Layer 3 of a small transformer language model trained on English Wikipedia (10 layers, counted from 0, width 128).
A neuron's activation on a vector x is SiLU(gate . x) times (in . x), where the dot is the dot product.

Input weights of the MLP neurons that the questions are about. A number n stands for n times 0.0011.
n24 gate: 70 -72 295 99 102 -45 -200 -386 128 17 44 163 43 11 -181 -184 60 -70 -49 -49 -61 92 66 -4 -173 -151 -95 -152 -13 121 -99 241 49 60 -31 119 -48 -212 162 -24 8 -48 70 -23 11 77 38 45 -123 41 -144 155 -29 228 59 89 -279 158 -12 123 80 -116 19 -105 -4 -296 77 -138 113 -33 70 11 -133 95 184 -48 0 82 -253 -114 108 179 151 133 182 19 -297 -47 108 -86 -60 -211 42 -92 83 -63 -36 51 -36 127 80 -167 183 -200 -141 -78 -69 -63 26 -11 67 -51 92 84 -110 19 -170 -33 210 67 135 -22 12 306 140 102 -151 177
n31 gate: 217 292 -26 -8 101 73 -24 -100 262 -4 0 101 192 -76 -35 189 -36 66 -130 -63 356 15 102 -100 202 -31 -178 -22 100 0 -21 -64 -221 201 57 -195 -12 43 -14 -195 -158 -188 -4 126 -185 -99 385 149 -12 114 -93 80 -256 -91 -124 -117 85 127 52 -130 21 -35 -114 -13 -106 -168 90 112 81 86 -119 16 -123 24 164 0 -168 16 -73 115 -86 90 114 157 -35 13 -48 220 56 148 20 192 211 13 -77 -175 413 -90 68 173 -74 -186 4 282 -157 187 -38 -281 -130 170 50 149 119 -93 -61 -283 -118 -173 215 138 250 -164 -296 17 -45 -118 4 71
n32 gate: -258 -29 78 117 8 87 -47 23 88 -16 86 -105 110 -24 -154 15 -57 -11 120 29 271 -33 -278 -125 -27 54 176 -71 0 -131 -326 -19 -67 29 -136 74 161 41 279 -16 74 -193 -35 4 62 178 -62 107 -87 98 -94 256 7 -3 54 -97 49 28 -74 -158 -48 149 -22 94 8 -76 -175 111 105 -11 -57 -86 -102 119 61 -36 88 -93 102 169 204 -141 145 -75 -57 52 -71 277 -38 -60 -7 90 93 288 112 313 -356 -126 118 54 -184 -197 -49 -192 119 39 70 -113 112 -28 76 11 -39 73 -81 241 88 99 70 4 117 124 98 -84 92 -127 -73 -77
n67 gate: 23 78 181 108 15 -60 131 -108 -18 -141 -98 21 -56 -175 -95 124 -133 161 -59 18 -72 100 -108 36 -36 -10 0 0 -109 -107 -26 -10 -89 -88 -77 -34 33 -79 -151 175 -119 114 -130 -61 -197 -8 -112 -15 237 -237 -138 -23 -222 -49 -24 28 39 278 19 25 4 0 -97 159 -117 52 95 40 -380 54 -152 91 -216 28 -29 -44 -194 35 173 266 136 -75 64 35 -167 98 34 108 116 168 -195 134 250 -120 -25 -188 63 100 -166 117 109 22 -11 336 142 58 -38 16 196 100 40 -142 58 -34 68 -135 175 51 -36 -70 73 -90 -80 19 196 -165 4 -425
n89 gate: -4 21 -106 -73 -109 -172 139 -228 -113 188 187 -263 -178 126 -11 -13 223 311 17 334 58 0 52 -176 248 -54 -71 -17 160 -257 -17 -92 45 8 -78 -65 -180 110 193 22 -271 92 162 -185 -75 -64 -138 -82 -80 104 36 83 257 -141 -46 208 -140 -53 -17 -120 -156 124 17 108 -122 190 8 222 -160 -101 33 -43 -130 -16 -120 119 -12 -4 -9 4 60 -206 -287 112 35 -166 -228 182 206 -244 -51 125 -102 42 -72 26 -71 -165 139 157 -181 -17 -4 73 68 -123 215 111 216 32 354 173 210 -276 -49 131 63 118 -68 -49 35 -154 116 -25 101 -28 -88 -125
n91 gate: -208 53 -53 135 -86 73 -80 0 -211 74 62 -190 89 -7 141 27 -98 62 -101 89 16 -131 101 55 -120 101 -4 73 8 -162 71 50 322 -163 4 45 92 103 30 -152 -195 -95 40 135 89 -134 19 63 -125 -71 -171 59 -231 -88 0 251 -97 -69 -176 -133 216 15 -154 -108 -57 -52 191 85 -311 76 109 -113 -140 293 58 -81 -15 56 20 144 76 29 153 -58 -82 -111 189 -113 -121 158 28 39 -23 174 0 209 -119 155 136 149 -92 128 0 217 37 -169 38 -96 -119 115 233 151 -33 -181 47 41 -183 77 68 33 -116 225 158 -154 -158 83 -201 71
n96 gate: -190 105 0 329 34 -144 56 -43 23 -7 -185 8 -221 -76 48 78 203 50 188 319 13 65 93 292 39 4 -40 95 -118 -95 125 -96 193 28 -71 74 91 -37 -213 -99 -129 -140 -149 162 8 74 165 32 169 161 158 106 -27 155 37 81 178 -114 201 43 4 -70 -16 44 -140 -112 21 262 -60 98 35 -205 -221 60 67 -99 90 -125 -61 333 66 175 43 129 -42 -378 0 -13 31 170 42 58 131 -53 -35 -150 94 233 169 -97 38 53 -19 -15 29 95 379 67 -112 -4 0 -54 23 20 55 -190 101 35 -208 -28 -11 31 0 -125 -161 -198 47 421
n123 gate: 202 193 94 220 -39 -8 -224 -76 -25 67 4 -135 -109 -24 -44 237 -90 -230 30 213 40 -130 -97 -22 83 -52 153 -76 -109 19 138 69 -105 239 -19 236 -215 30 -109 -103 -12 -172 0 31 18 53 -215 4 53 155 180 66 -71 84 17 -174 60 -29 -216 167 86 19 48 125 463 -195 110 7 -24 0 -105 -63 -177 80 324 -29 -97 -115 76 34 8 -4 -4 -196 120 -11 -88 -35 -102 -95 -219 -84 -19 191 -32 4 0 -32 159 -125 30 78 7 126 7 -44 0 41 162 0 4 65 -43 -201 -18 -22 -108 18 11 172 28 -324 -38 108 231 75 59 153
n163 gate: -62 68 99 -55 -43 408 -3 28 7 85 -11 112 118 326 -41 160 75 35 -105 -11 8 -34 44 -111 48 38 8 -93 98 186 30 -17 115 -75 43 -115 -33 -88 -81 -16 96 -32 55 -155 86 165 -121 -163 83 120 -97 -91 -76 -60 -38 64 -79 271 -138 79 72 8 218 -157 282 280 -4 137 -68 306 293 7 -148 -116 -25 -33 -73 -110 0 4 35 -106 -101 23 47 -142 194 -196 -147 46 28 132 -310 141 152 -171 -88 -14 -22 -107 199 11 -182 -237 0 -100 141 276 109 72 74 -74 80 -68 -91 259 -90 -26 11 -45 67 -4 74 143 226 -80 -55 -84
n193 gate: 141 61 105 86 72 -228 146 45 63 21 64 -99 -11 -14 14 -12 157 48 -247 98 -8 -286 -63 -195 -53 -53 192 -110 -121 150 -8 176 -183 201 12 -21 184 -101 -4 0 24 -146 22 -95 76 4 61 -154 99 42 197 -40 -74 -25 88 24 -84 -93 -47 -37 97 188 -96 -53 179 -194 -8 -38 -106 -22 108 58 -206 104 76 177 78 -76 157 4 20 30 8 190 92 160 83 -175 -127 0 -18 -182 66 -128 239 -190 16 -37 -84 -157 -4 -73 193 -144 170 -132 -12 -123 11 29 -83 -44 -41 -31 -241 -136 -287 -37 55 283 216 -152 162 176 -161 406 -137 -13
n208 gate: -116 -55 -4 110 41 -118 137 -109 -45 70 4 11 59 18 46 170 336 351 -8 -81 -21 126 30 84 -149 40 -8 44 75 8 137 -100 114 77 -246 -22 264 151 -66 183 -71 -140 30 -64 22 -119 -121 -230 4 -105 11 -339 -52 18 -36 37 82 64 -32 64 4 -196 62 -35 -42 15 -60 42 79 143 -148 -217 -36 207 220 126 -162 -73 265 208 0 173 356 141 29 -12 121 32 22 176 99 -12 -48 185 -194 -193 75 -11 -100 -143 -82 246 -222 24 -50 -191 -134 61 -81 97 100 89 -242 -59 -200 115 27 19 -30 -327 -59 0 177 8 -123 132 -98 39
n242 gate: -16 133 179 -160 38 -52 15 -90 -66 29 98 -65 217 -136 357 -163 63 145 -36 40 113 105 66 232 73 -41 85 37 45 -12 242 -50 -135 354 -21 100 -106 8 -348 -34 -43 -123 -4 103 -171 -110 16 43 203 -172 42 50 -8 -11 -41 94 -115 191 20 300 28 140 76 116 153 92 225 87 90 124 282 201 -71 120 22 -12 -82 -19 0 227 -86 8 -4 -46 4 -33 182 50 263 -99 263 249 78 142 269 -158 21 286 42 13 -108 88 -85 -81 -26 -99 0 9 -92 -62 257 87 -12 -113 -78 -138 -257 -31 -69 -107 -60 124 -62 -60 -21 -147 144 -9
n250 gate: 144 -8 61 -23 0 156 -145 262 -39 87 -31 11 11 26 128 69 269 -58 127 63 315 108 96 -161 -200 -307 48 -210 144 111 44 216 -234 87 -66 -18 247 102 41 124 26 262 89 -288 -83 33 -76 -141 -8 -72 -42 -105 119 -128 -81 4 8 -221 -29 -84 190 78 20 -171 17 353 -159 142 -230 186 101 238 228 56 -252 -31 -143 8 22 20 110 -39 4 161 226 -53 -169 25 194 37 -172 -87 -146 -40 -46 248 242 -177 133 -50 61 36 -4 -231 -65 24 -113 80 20 -8 -35 -107 -85 -16 -77 28 44 132 -19 -63 199 -15 -4 148 -13 -27 4 258
n24 in: 62 154 -156 -33 -23 33 38 -310 65 142 136 -36 145 -46 -138 186 -12 62 86 167 0 145 -170 99 120 73 11 201 106 -8 132 -99 -106 93 -82 -76 177 111 -122 -349 -88 24 -157 8 -121 92 -30 -96 147 -34 75 118 -58 -56 -110 -16 14 -7 4 94 133 200 -221 145 -159 37 202 41 -276 -4 -248 -4 97 63 282 77 -116 208 -328 257 23 0 -56 101 16 -34 298 -94 -21 112 -53 43 -84 -53 -75 -19 4 65 68 47 -66 -38 -22 -33 -272 -37 110 329 -123 -176 92 81 -40 -184 -109 70 34 -15 -43 -15 109 47 -4 202 -79 72 118 -96
n31 in: -13 -84 -102 138 13 145 -66 -229 -16 11 119 244 -8 -355 -257 174 -198 78 233 186 -239 -139 -222 12 -45 -16 -113 168 -354 -86 118 156 27 4 -204 73 74 4 -71 -121 160 -49 -159 26 -318 64 0 -86 -144 209 68 70 -375 -16 -73 -4 56 212 273 -161 -30 -94 -34 42 -36 -216 51 16 -103 -41 -188 51 -143 27 -120 -82 -53 311 -41 42 55 20 50 -87 -110 64 -203 270 -36 -34 -16 121 -9 220 -124 -113 -107 105 203 61 -59 172 93 242 -179 148 68 -74 -108 217 -149 -65 -49 84 -8 12 109 -65 28 0 157 16 -220 105 115 145 -53 -172
n32 in: -151 -122 87 -21 194 -74 -50 119 139 49 28 -117 -88 -54 -115 -138 23 -115 -257 -75 112 245 -159 -91 76 133 47 126 93 4 -29 -70 -35 -53 -71 -129 155 -66 275 -157 -53 -42 -24 -115 92 128 180 176 -51 350 -106 135 -17 -115 30 19 -117 129 26 -262 -4 158 -183 11 -90 39 -84 53 27 135 157 -10 -130 -10 -139 -158 202 -142 39 192 0 17 -120 19 34 51 -4 243 0 -195 10 93 175 149 -76 226 -240 -48 -14 94 0 -97 -83 -54 225 -56 174 -231 25 -90 71 -45 -118 40 108 -64 39 45 34 74 7 108 -67 -126 102 -138 -83 108
n67 in: 172 -172 192 -66 137 -5 -117 116 197 -184 0 -186 -98 55 -75 160 71 131 18 36 0 -81 -9 155 188 151 122 209 -199 33 -73 120 -167 -4 -19 -121 89 -106 -61 -102 101 -5 141 -79 -13 -18 36 27 345 -117 -116 -161 -239 47 -199 0 -9 185 231 -56 -151 97 -330 -157 324 0 -60 120 -275 74 -70 205 47 -122 30 80 -140 209 5 -187 -138 323 10 -159 -175 253 65 132 198 149 0 191 244 -41 173 -243 -53 152 -220 -157 -42 91 -389 -40 209 213 -91 -206 184 191 40 -211 -101 109 145 -58 0 -13 -277 -13 204 -53 -37 -131 -86 -253 -128 -126
n89 in: -101 -40 95 -17 107 -355 -245 173 183 -20 -118 81 25 -84 -169 -41 -61 -283 -210 155 -92 198 164 -35 -91 -33 31 -69 -51 92 -171 -274 -73 -124 -112 -4 -31 5 -121 0 67 -109 187 -102 64 -32 -36 -31 98 -281 282 5 -121 105 -58 5 99 44 315 17 -104 14 -108 -98 97 -133 -78 -53 330 -69 48 317 -46 105 -109 75 70 -198 121 -95 37 -87 207 -167 -66 5 120 -75 -149 152 -278 139 306 113 241 -51 100 65 -30 -146 -89 144 291 -310 24 172 -118 -169 -317 -56 18 19 13 351 13 -199 -188 192 -163 190 -76 61 -143 -341 -227 35 -156 85
n91 in: 107 -54 -79 -15 -69 -181 54 104 -15 74 212 163 147 22 203 75 -208 172 96 -153 -192 -28 -75 243 70 39 -163 -12 -87 -24 113 -154 -110 -92 -209 147 213 0 13 -220 173 -29 -49 404 -11 -71 66 -118 30 -166 148 -12 90 -84 -327 128 -63 8 75 -78 129 -179 -66 12 -160 92 36 -11 223 0 -102 -51 28 61 -51 30 8 -208 105 47 8 -258 200 96 -126 -4 60 -186 66 -16 0 -252 -181 27 7 -32 -115 -160 -259 77 -164 -12 -34 -112 67 61 55 -103 4 56 207 16 -71 -43 154 210 151 75 -241 50 7 -120 128 -128 -86 -150 -98 -289
n96 in: 61 -4 111 -53 13 0 -78 9 168 -38 235 -238 -108 135 31 64 155 -428 159 75 -14 -49 -98 -17 -135 47 89 -113 -143 152 106 26 303 151 245 -16 -12 116 19 -140 -220 218 -8 -13 212 366 -148 95 141 -8 177 102 134 -262 -85 197 -73 156 22 -328 -470 -48 -106 101 69 42 -60 120 225 114 -66 92 -70 -28 -5 203 86 -95 -18 60 -95 53 109 -188 -4 13 -65 83 -245 -113 -119 -74 -99 -34 -73 196 94 -122 -88 -40 193 -220 -61 -127 199 -4 -196 -61 -126 65 96 61 102 -93 45 -150 93 -90 8 -233 -198 -65 148 -232 44 -57 -4 -221
n123 in: 0 -139 99 -51 90 81 28 233 156 -169 143 -79 269 14 7 -258 -110 70 -15 -96 121 -84 -4 -103 -8 -135 -75 96 30 -31 30 -23 -61 -200 132 -221 66 -118 -93 108 195 -36 29 -158 -25 -336 19 -92 18 -280 -61 235 176 -60 -223 167 161 153 50 -14 121 92 64 -52 114 15 -42 70 -144 83 62 35 4 -63 145 -95 -7 -28 40 4 -366 -36 -40 116 -188 141 -4 82 -25 85 123 54 -114 -42 -57 -174 -36 -166 -43 -130 -228 -105 29 -5 122 103 83 96 -138 -198 114 50 116 165 -160 -92 -15 -55 -115 -148 -81 214 0 -19 146 -65 -327 -171
n163 in: -20 128 -27 90 -48 -235 79 42 139 -231 227 41 -88 -4 -25 -31 -114 52 -181 -69 -100 139 265 -23 -29 -47 12 143 174 -223 47 -21 -202 -61 -145 -107 8 -71 -105 128 -218 -106 8 8 -187 -316 248 -19 -22 -181 -177 -162 149 76 117 333 134 -215 -55 26 212 67 -8 119 -151 -54 -35 107 -95 -277 -132 -40 92 -25 26 -23 71 62 -159 -47 -110 -71 125 40 -150 122 168 -36 107 -84 18 188 114 -305 -67 -28 136 -56 59 158 -95 47 -75 -44 -11 171 -78 -258 -277 63 -27 -232 -184 -43 176 -50 -58 154 78 -42 98 38 -20 -143 -57 -37 179 -133
n193 in: -42 136 -251 0 129 -237 -24 12 -44 10 7 -133 14 -159 0 -179 -158 -47 -198 41 -105 142 -22 -147 136 143 53 104 -13 -216 -215 -253 -33 -60 125 270 -196 -38 102 121 140 147 102 -39 36 -192 87 22 -219 52 -161 35 -7 -28 138 168 133 139 -119 137 99 65 -165 0 -37 7 103 -30 48 124 -77 32 66 -224 -37 -37 -117 60 -211 -27 -42 22 53 105 -209 211 -54 67 114 -429 -60 47 73 -23 94 186 40 -7 222 -71 -137 49 95 -94 -51 11 -80 -179 157 36 37 8 -190 -23 73 -96 -79 51 11 -230 64 -73 39 154 250 -7 -59 -255
n208 in: -163 -251 -226 124 99 155 44 -38 62 248 -8 156 -23 169 66 12 71 82 -99 51 -60 -72 242 55 -110 7 24 0 -130 -90 4 46 13 -12 111 -139 191 -57 -18 60 -203 -84 108 160 -23 -61 -8 -141 159 83 68 37 -46 179 201 -4 286 197 113 183 185 -187 -76 107 -104 -55 134 204 30 -69 39 -4 74 308 -57 101 -220 -120 395 221 -113 12 86 -25 312 97 70 -58 -26 -53 -123 -37 -206 -153 -27 -107 -4 69 -8 -42 -126 383 -31 -240 61 -215 -20 -62 -131 118 -59 37 -89 -132 -46 141 -72 0 -133 -173 60 69 246 8 -63 -146 -46 -203
n242 in: -122 -28 128 46 160 -116 -172 -8 -103 -75 31 -91 34 126 47 -152 153 -37 -82 176 145 -53 88 279 -29 172 277 -183 9 -37 313 129 -287 27 143 186 31 88 120 -13 -63 -46 161 77 -52 -89 -150 89 267 267 41 132 -8 126 167 -109 -11 119 -20 163 60 121 111 -145 339 -282 8 -120 269 65 -123 246 -41 -52 -175 124 -27 -7 -107 -171 -44 -214 34 -90 -4 4 -20 49 94 -45 7 -65 72 -20 204 -110 -243 34 -143 -25 232 16 160 69 -68 240 56 -13 122 23 8 192 119 119 -103 4 -36 31 -147 -195 -108 180 -53 -32 129 167 66 75
n250 in: -121 -236 16 203 192 -111 208 -89 110 185 58 8 -97 -144 -278 -207 -161 106 70 93 102 -103 -140 89 -13 135 28 -69 -62 166 79 -223 162 82 -163 239 -23 -120 84 93 -38 -71 80 113 22 -124 173 -19 4 129 232 54 125 -185 -47 -134 72 19 -220 75 -80 40 169 191 -13 -378 -128 -255 50 -84 -111 19 -16 37 109 0 61 -48 -161 36 12 -57 169 65 -74 92 -126 -33 -120 -57 11 -89 -16 -107 305 16 146 -83 41 -91 97 -130 -11 -277 86 100 191 44 -4 -370 -54 -150 -61 91 210 101 114 -11 -41 -8 -207 27 -182 -31 79 95 128 4

Each question shows a token from some text and the vector x that enters the MLP there. A number n stands for n times 0.0081.

"olit": -28 83 19 5 29 173 30 55 54 37 107 -77 -174 147 29 -79 -100 -244 -72 86 55 0 -90 84 -3 -17 -4 241 -42 -9 93 -67 166 154 -217 -28 -115 170 173 76 85 -33 216 -26 12 -270 165 -24 -54 62 -125 -299 90 -79 35 -47 64 70 -73 -8 84 -95 139 64 199 -121 48 -18 64 -233 15 48 68 61 21 -12 -101 239 -32 -35 96 -148 -53 -27 120 -64 72 -256 229 34 -22 67 -199 -56 -7 169 -150 -83 -77 -82 -90 -137 -110 32 -52 70 30 -54 -20 -68 -21 146 -30 62 51 -77 -115 -83 120 174 105 -11 -46 72 -80 -37 -68 -232
Which neuron lights up most? n163

" September": -41 25 4 4 99 163 3 26 57 -140 28 -97 -98 -15 -7 -85 55 -231 20 44 142 6 5 155 -126 81 -38 -65 -315 106 33 -93 268 46 -91 -57 89 73 -129 120 128 93 201 -80 31 -43 25 86 -60 -151 23 -294 16 161 6 -109 99 122 64 11 -28 -234 70 224 -30 -93 -111 146 -61 -77 -68 -46 -12 -67 -110 3 89 64 -50 -160 5 -25 -10 78 92 57 -26 -93 147 -80 -10 0 -57 129 -149 -184 -162 -18 -26 155 -113 -146 56 49 19 -24 248 90 -135 -83 51 97 -267 124 127 -19 -51 -117 119 151 100 37 0 178 -194 -129 -57 -102
Which neuron lights up most? n242

" for": 2 154 -43 29 -28 55 80 113 -9 -90 -34 -107 -225 57 35 -126 -162 -166 54 178 138 186 -99 83 -179 50 -40 -19 -348 166 122 -208 287 37 -219 9 -30 26 -119 5 42 223 79 -88 117 -117 162 71 16 -28 4 -149 112 86 40 7 88 -4 4 36 125 -47 16 141 78 -44 -13 -6 -128 -75 -135 -54 -26 36 -13 -72 -4 21 -22 -78 11 2 -105 164 120 44 -24 42 138 -56 -27 25 -134 -34 -50 -16 -95 -85 -183 24 -236 -122 48 173 95 14 76 12 -91 -51 -30 254 -116 231 26 -28 -120 82 125 74 84 30 73 174 -98 -163 -124 -190
Which neuron fires most, and how strongly? n242, at about 0.42

" of": 30 145 -11 -23 -38 4 8 37 18 -5 -70 -98 -183 136 0 33 -36 -161 0 180 91 100 -60 74 -188 80 23 68 -389 230 94 -174 286 -48 -182 -6 -90 80 -42 164 -50 45 236 -62 66 -55 258 48 -35 -79 -8 -185 74 92 66 5 -5 -35 -12 52 118 -70 2 157 32 -121 -119 3 -111 -14 -125 4 51 -16 -37 0 0 28 9 -6 18 -16 -124 123 147 4 19 23 211 -69 76 -36 -101 0 -46 -63 -144 11 -163 14 -257 -40 -58 145 192 69 49 -28 -85 -28 113 238 -135 253 -16 48 -104 17 120 122 149 111 76 176 -71 -6 -151 -103
Which neuron lights up most? n208

" first": 67 87 99 -37 10 52 -20 76 -46 -200 47 -121 -81 63 62 -168 7 -103 96 62 58 90 -29 164 -202 89 65 -83 -359 122 47 -117 335 272 -177 -59 15 109 7 78 -18 87 -4 -175 104 -266 90 30 -90 -10 -36 -166 -13 101 -3 -64 -8 3 -63 43 26 -76 131 147 63 -60 11 31 93 50 -80 -89 -107 10 11 48 15 99 -223 -55 -22 -29 -96 155 102 21 -136 -85 183 -1 17 -117 77 55 -92 -31 -125 -68 -55 -2 -196 -66 -31 115 219 23 -17 67 -174 -52 143 52 -184 83 102 -136 -44 103 135 119 145 -67 72 172 -156 -59 -117 -206
Which neuron lights up most? n193

"ing": -30 185 43 -90 77 25 53 112 41 -48 -10 -129 -99 98 -6 -147 -64 -146 81 71 226 106 -25 -13 -127 86 124 -31 -407 92 99 -48 364 175 -135 -72 -113 129 -77 69 -50 38 175 -87 22 -129 197 51 -59 -118 27 -133 95 34 140 -66 70 -72 97 130 47 -47 61 141 92 -150 37 -27 -98 -48 -40 -127 73 -47 -62 -4 -20 -9 -63 -121 -45 -9 3 180 114 24 -32 -38 202 -54 -17 8 -186 19 -147 98 -149 51 -50 27 -58 -120 -84 141 144 205 174 -40 -58 -107 96 92 -199 21 18 29 -119 188 147 15 71 -46 -55 205 -80 -76 -53 -167
Which neuron lights up most? n123

" and": -32 179 -44 -98 -27 37 -95 61 -43 12 12 -68 -134 2 11 -39 -21 -129 82 273 128 57 16 121 -193 86 -42 -19 -385 251 12 -128 176 165 -229 -69 -74 88 -170 109 -68 17 126 -56 20 -46 129 86 -92 -19 68 -172 71 139 -60 -143 41 31 -93 49 164 28 206 146 106 -103 -72 19 -166 -75 -13 71 -23 12 -78 -12 -43 35 -66 -69 18 -49 -30 196 151 33 -66 30 160 -21 -62 88 -127 -85 -51 -90 -157 -22 -56 150 -146 -53 26 131 69 114 57 -42 2 -87 173 202 -22 155 -51 21 -23 80 128 79 114 88 -55 137 -53 -174 -236 -157
Which two neurons fire most, strongest first? n123, n250

" previous": -67 178 17 -31 146 78 23 23 76 -106 -12 -81 -147 125 45 -48 -59 -47 101 205 99 143 -82 132 -238 27 42 -73 -241 154 60 -59 291 200 -182 -67 0 82 -74 -48 -29 167 32 -101 -19 -190 74 53 -65 30 -34 -187 7 95 17 -63 -9 48 -46 116 49 -181 122 141 54 -102 -43 -24 -147 -20 -116 -88 -43 122 -37 -13 117 76 -191 -89 27 39 -25 10 82 148 -81 -97 178 -26 116 48 31 -24 -53 -48 -92 -42 -169 41 -127 -79 95 59 269 43 97 9 -85 -164 18 40 -48 119 39 -29 -156 40 206 118 174 -6 7 236 -66 -27 -114 -251
Which neuron fires most, and how strongly? n24, at about 0.51

"s": -64 207 101 -17 132 198 25 123 41 -16 -31 -107 -148 157 -118 -46 -73 -178 111 242 114 106 19 112 -107 34 4 -86 -429 200 142 -97 246 164 -224 -48 -66 221 -39 52 92 65 161 -139 -59 -88 57 47 9 -98 45 -149 24 38 91 -176 60 -101 -55 73 9 -9 45 79 127 -115 -29 51 -18 -87 -38 -54 137 -27 -47 -5 34 54 -41 -30 52 -64 80 147 155 13 0 42 106 -109 -88 83 -124 19 -160 44 -162 50 -100 121 -93 -90 -55 195 174 5 46 -22 -58 -12 84 59 -194 40 144 -43 -42 144 255 122 75 24 0 58 -43 -59 -14 -86
Which neuron lights up most? n250

"aging": 44 192 101 -120 72 8 92 105 -24 -126 -18 -123 -89 109 -44 -116 -142 -162 55 204 135 78 -42 47 -105 84 37 83 -312 71 86 -41 366 131 -184 -45 -12 101 -14 37 -106 -14 180 -114 3 -162 100 62 -126 -45 -3 -51 124 -28 60 -95 56 99 152 91 149 -25 35 89 132 -101 4 -21 -16 -7 -32 -31 59 35 -67 97 8 -11 -155 55 -27 -89 56 216 48 72 -16 -79 244 -101 69 -126 -131 23 -156 185 -155 -66 -94 -51 -32 -162 -71 199 162 135 214 6 19 -22 92 56 -150 41 85 -25 -104 139 105 89 16 -84 -101 210 -110 -123 -90 -178
Which neuron lights up most? n123

"ns": -22 91 0 -146 193 141 98 49 0 -65 -8 -133 -215 170 -116 -30 -45 -158 186 183 174 4 -110 42 42 51 -66 153 -233 74 151 -125 202 275 -118 -136 -33 296 14 78 138 -2 253 -183 -104 -189 -9 13 -34 -39 31 -162 -94 26 194 -90 85 15 -29 -3 -37 -16 -17 -3 34 -125 6 44 43 -56 -13 59 43 -7 -128 -43 70 150 -17 22 19 -74 -8 244 183 9 -77 -29 125 -129 46 85 -198 19 -123 74 -173 39 -96 -48 -57 4 -32 -54 119 46 40 -82 -15 -40 54 85 -155 81 113 -11 -96 64 68 158 197 62 -34 2 -185 -67 69 -116
The three highest activations, in order: n250, n32, n91

"fic": 34 194 79 33 102 23 27 148 -93 -45 60 -189 -171 60 -114 11 -118 -192 168 33 16 131 -15 164 -129 82 97 16 -176 184 -10 -142 281 100 -41 -116 -75 92 174 68 178 -108 72 -162 -167 -264 8 126 7 -43 16 -143 90 31 98 -52 -42 -2 -84 -50 78 -30 126 71 182 49 -54 39 32 -142 -73 -3 -10 141 51 7 -80 38 -73 -185 -15 2 -38 10 120 109 -69 -129 118 4 6 194 -137 -152 -123 186 -227 41 -61 -79 -69 -57 -42 45 130 64 169 -178 -71 47 -1 138 -155 117 -27 -12 -25 54 24 116 100 114 -24 137 -200 -26 -110 -164
Which neuron fires most, and how strongly? n123, at about 0.44

" film": -16 178 6 -63 166 -86 67 -1 44 -43 -43 -249 -213 71 -61 -67 -73 -87 -17 71 57 67 36 84 -156 16 -136 55 -256 211 93 -139 252 181 -133 4 71 93 -73 98 54 85 35 -122 -31 -171 225 40 -162 -61 -1 -241 58 96 -8 -114 29 78 0 43 163 -82 55 147 128 -193 -87 103 -34 50 -89 111 32 -1 -121 -35 46 51 -233 -32 82 46 25 263 46 186 -5 -101 84 -95 55 4 -116 63 -88 0 -199 8 14 69 -37 -216 6 54 141 107 64 9 -62 2 22 92 -166 -21 131 -1 -36 -24 182 -4 71 -27 -37 268 -37 -42 -72 -100
Which neuron fires most, and how strongly? n193, at about 1.8

" wife": -14 236 69 -115 150 -79 68 56 17 -74 0 -208 -124 66 24 -82 58 -133 27 73 186 117 -31 -23 -89 96 41 -93 -171 260 107 -122 322 98 -174 -39 -52 39 -47 59 -31 22 8 -37 42 5 143 15 -194 -94 -24 -240 -138 111 -1 -219 120 83 -1 2 -137 -114 53 157 100 -122 -12 -76 -73 -37 -161 52 -35 38 -82 -87 116 149 -41 -7 89 -98 -86 92 3 65 34 23 211 -51 17 -60 -34 61 -123 -63 -166 -67 -54 104 -62 -122 -47 57 122 77 -7 -104 -114 56 100 133 -190 -15 142 -111 129 28 175 67 59 76 11 291 -58 -62 -7 -185
The three highest activations, in order: n31, n67, n32

" hotel": -107 181 73 -43 145 18 -67 95 49 22 60 -236 -90 24 11 11 -80 -137 95 68 -20 72 -33 53 -186 63 -96 131 -209 106 203 -123 310 180 -254 -100 1 107 83 38 -35 90 21 -97 100 -56 112 96 -186 -35 -66 -245 -8 90 78 -213 99 57 6 99 117 -29 52 132 83 -177 -8 28 59 -35 -225 25 9 -36 -129 -24 16 40 -41 -55 124 93 -89 130 79 154 18 -84 171 -130 124 20 -125 47 -73 -46 -34 4 -22 8 26 -190 24 46 148 67 45 -4 -156 97 -5 18 -100 -59 62 -1 47 37 193 112 106 62 34 262 6 -178 -136 -153
The three highest activations, in order: n89, n242, n31

" ar": -193 175 161 110 36 221 -94 89 42 -12 -24 -177 -196 165 -20 -24 -20 -78 63 -45 11 108 141 92 -43 139 6 143 -45 114 186 -117 176 155 -178 58 -1 240 -152 217 101 54 203 96 -119 -194 117 -141 32 -65 -65 -225 111 36 -4 -76 80 -30 -112 -37 48 -113 127 169 22 -19 -106 78 -59 110 58 -122 -29 0 -260 -137 -38 55 -87 -139 40 -79 -209 74 24 60 25 -124 -25 86 95 15 16 -90 42 55 -194 -32 -62 103 -61 -138 -19 3 -26 -86 -41 -104 -121 -94 -112 57 -130 106 -100 -8 122 -186 87 48 89 38 -71 45 -70 -95 -54 -201
Which neuron fires most, and how strongly? n163, at about 2.3

" 53": 17 56 99 -9 45 67 -54 -52 57 -54 -10 -163 -152 -35 112 7 6 -214 -3 126 27 138 -46 82 -226 259 -144 51 -255 26 159 -83 238 101 -125 -94 -91 72 48 74 12 177 191 -12 94 28 34 55 -17 -122 82 -125 92 117 -55 -144 55 74 -91 114 -51 -105 195 81 176 -60 -139 70 -20 -88 -196 92 -46 24 -30 -143 13 13 3 -30 102 -50 -149 99 67 156 8 1 55 -92 53 12 20 -95 -174 -49 -116 10 -28 137 -87 -74 -93 35 177 -70 102 -54 -202 -124 -31 81 -90 -12 46 -123 -36 100 181 62 182 30 20 164 -186 -243 81 3
Which neuron lights up most? n96

" safety": -125 191 146 -7 139 113 -27 43 52 -136 117 -182 -143 97 -5 -117 -126 -104 91 163 115 130 38 22 -57 139 -98 110 -225 154 184 -14 352 54 -205 -160 -162 141 1 24 -45 86 107 -151 -39 18 183 70 -113 -81 -17 -91 104 49 -53 -180 108 41 99 125 -16 -9 100 111 173 -152 60 -58 -7 -109 -83 -114 31 -4 -40 34 -49 8 -150 -48 56 20 35 74 22 -69 -80 -179 151 -81 -3 26 -114 46 -3 184 -237 -1 -62 79 -2 -144 36 122 149 45 214 -61 11 8 -38 -45 -49 -5 41 -51 -68 52 127 10 58 -7 55 115 -116 -188 -69 -242
Which neuron lights up most? n96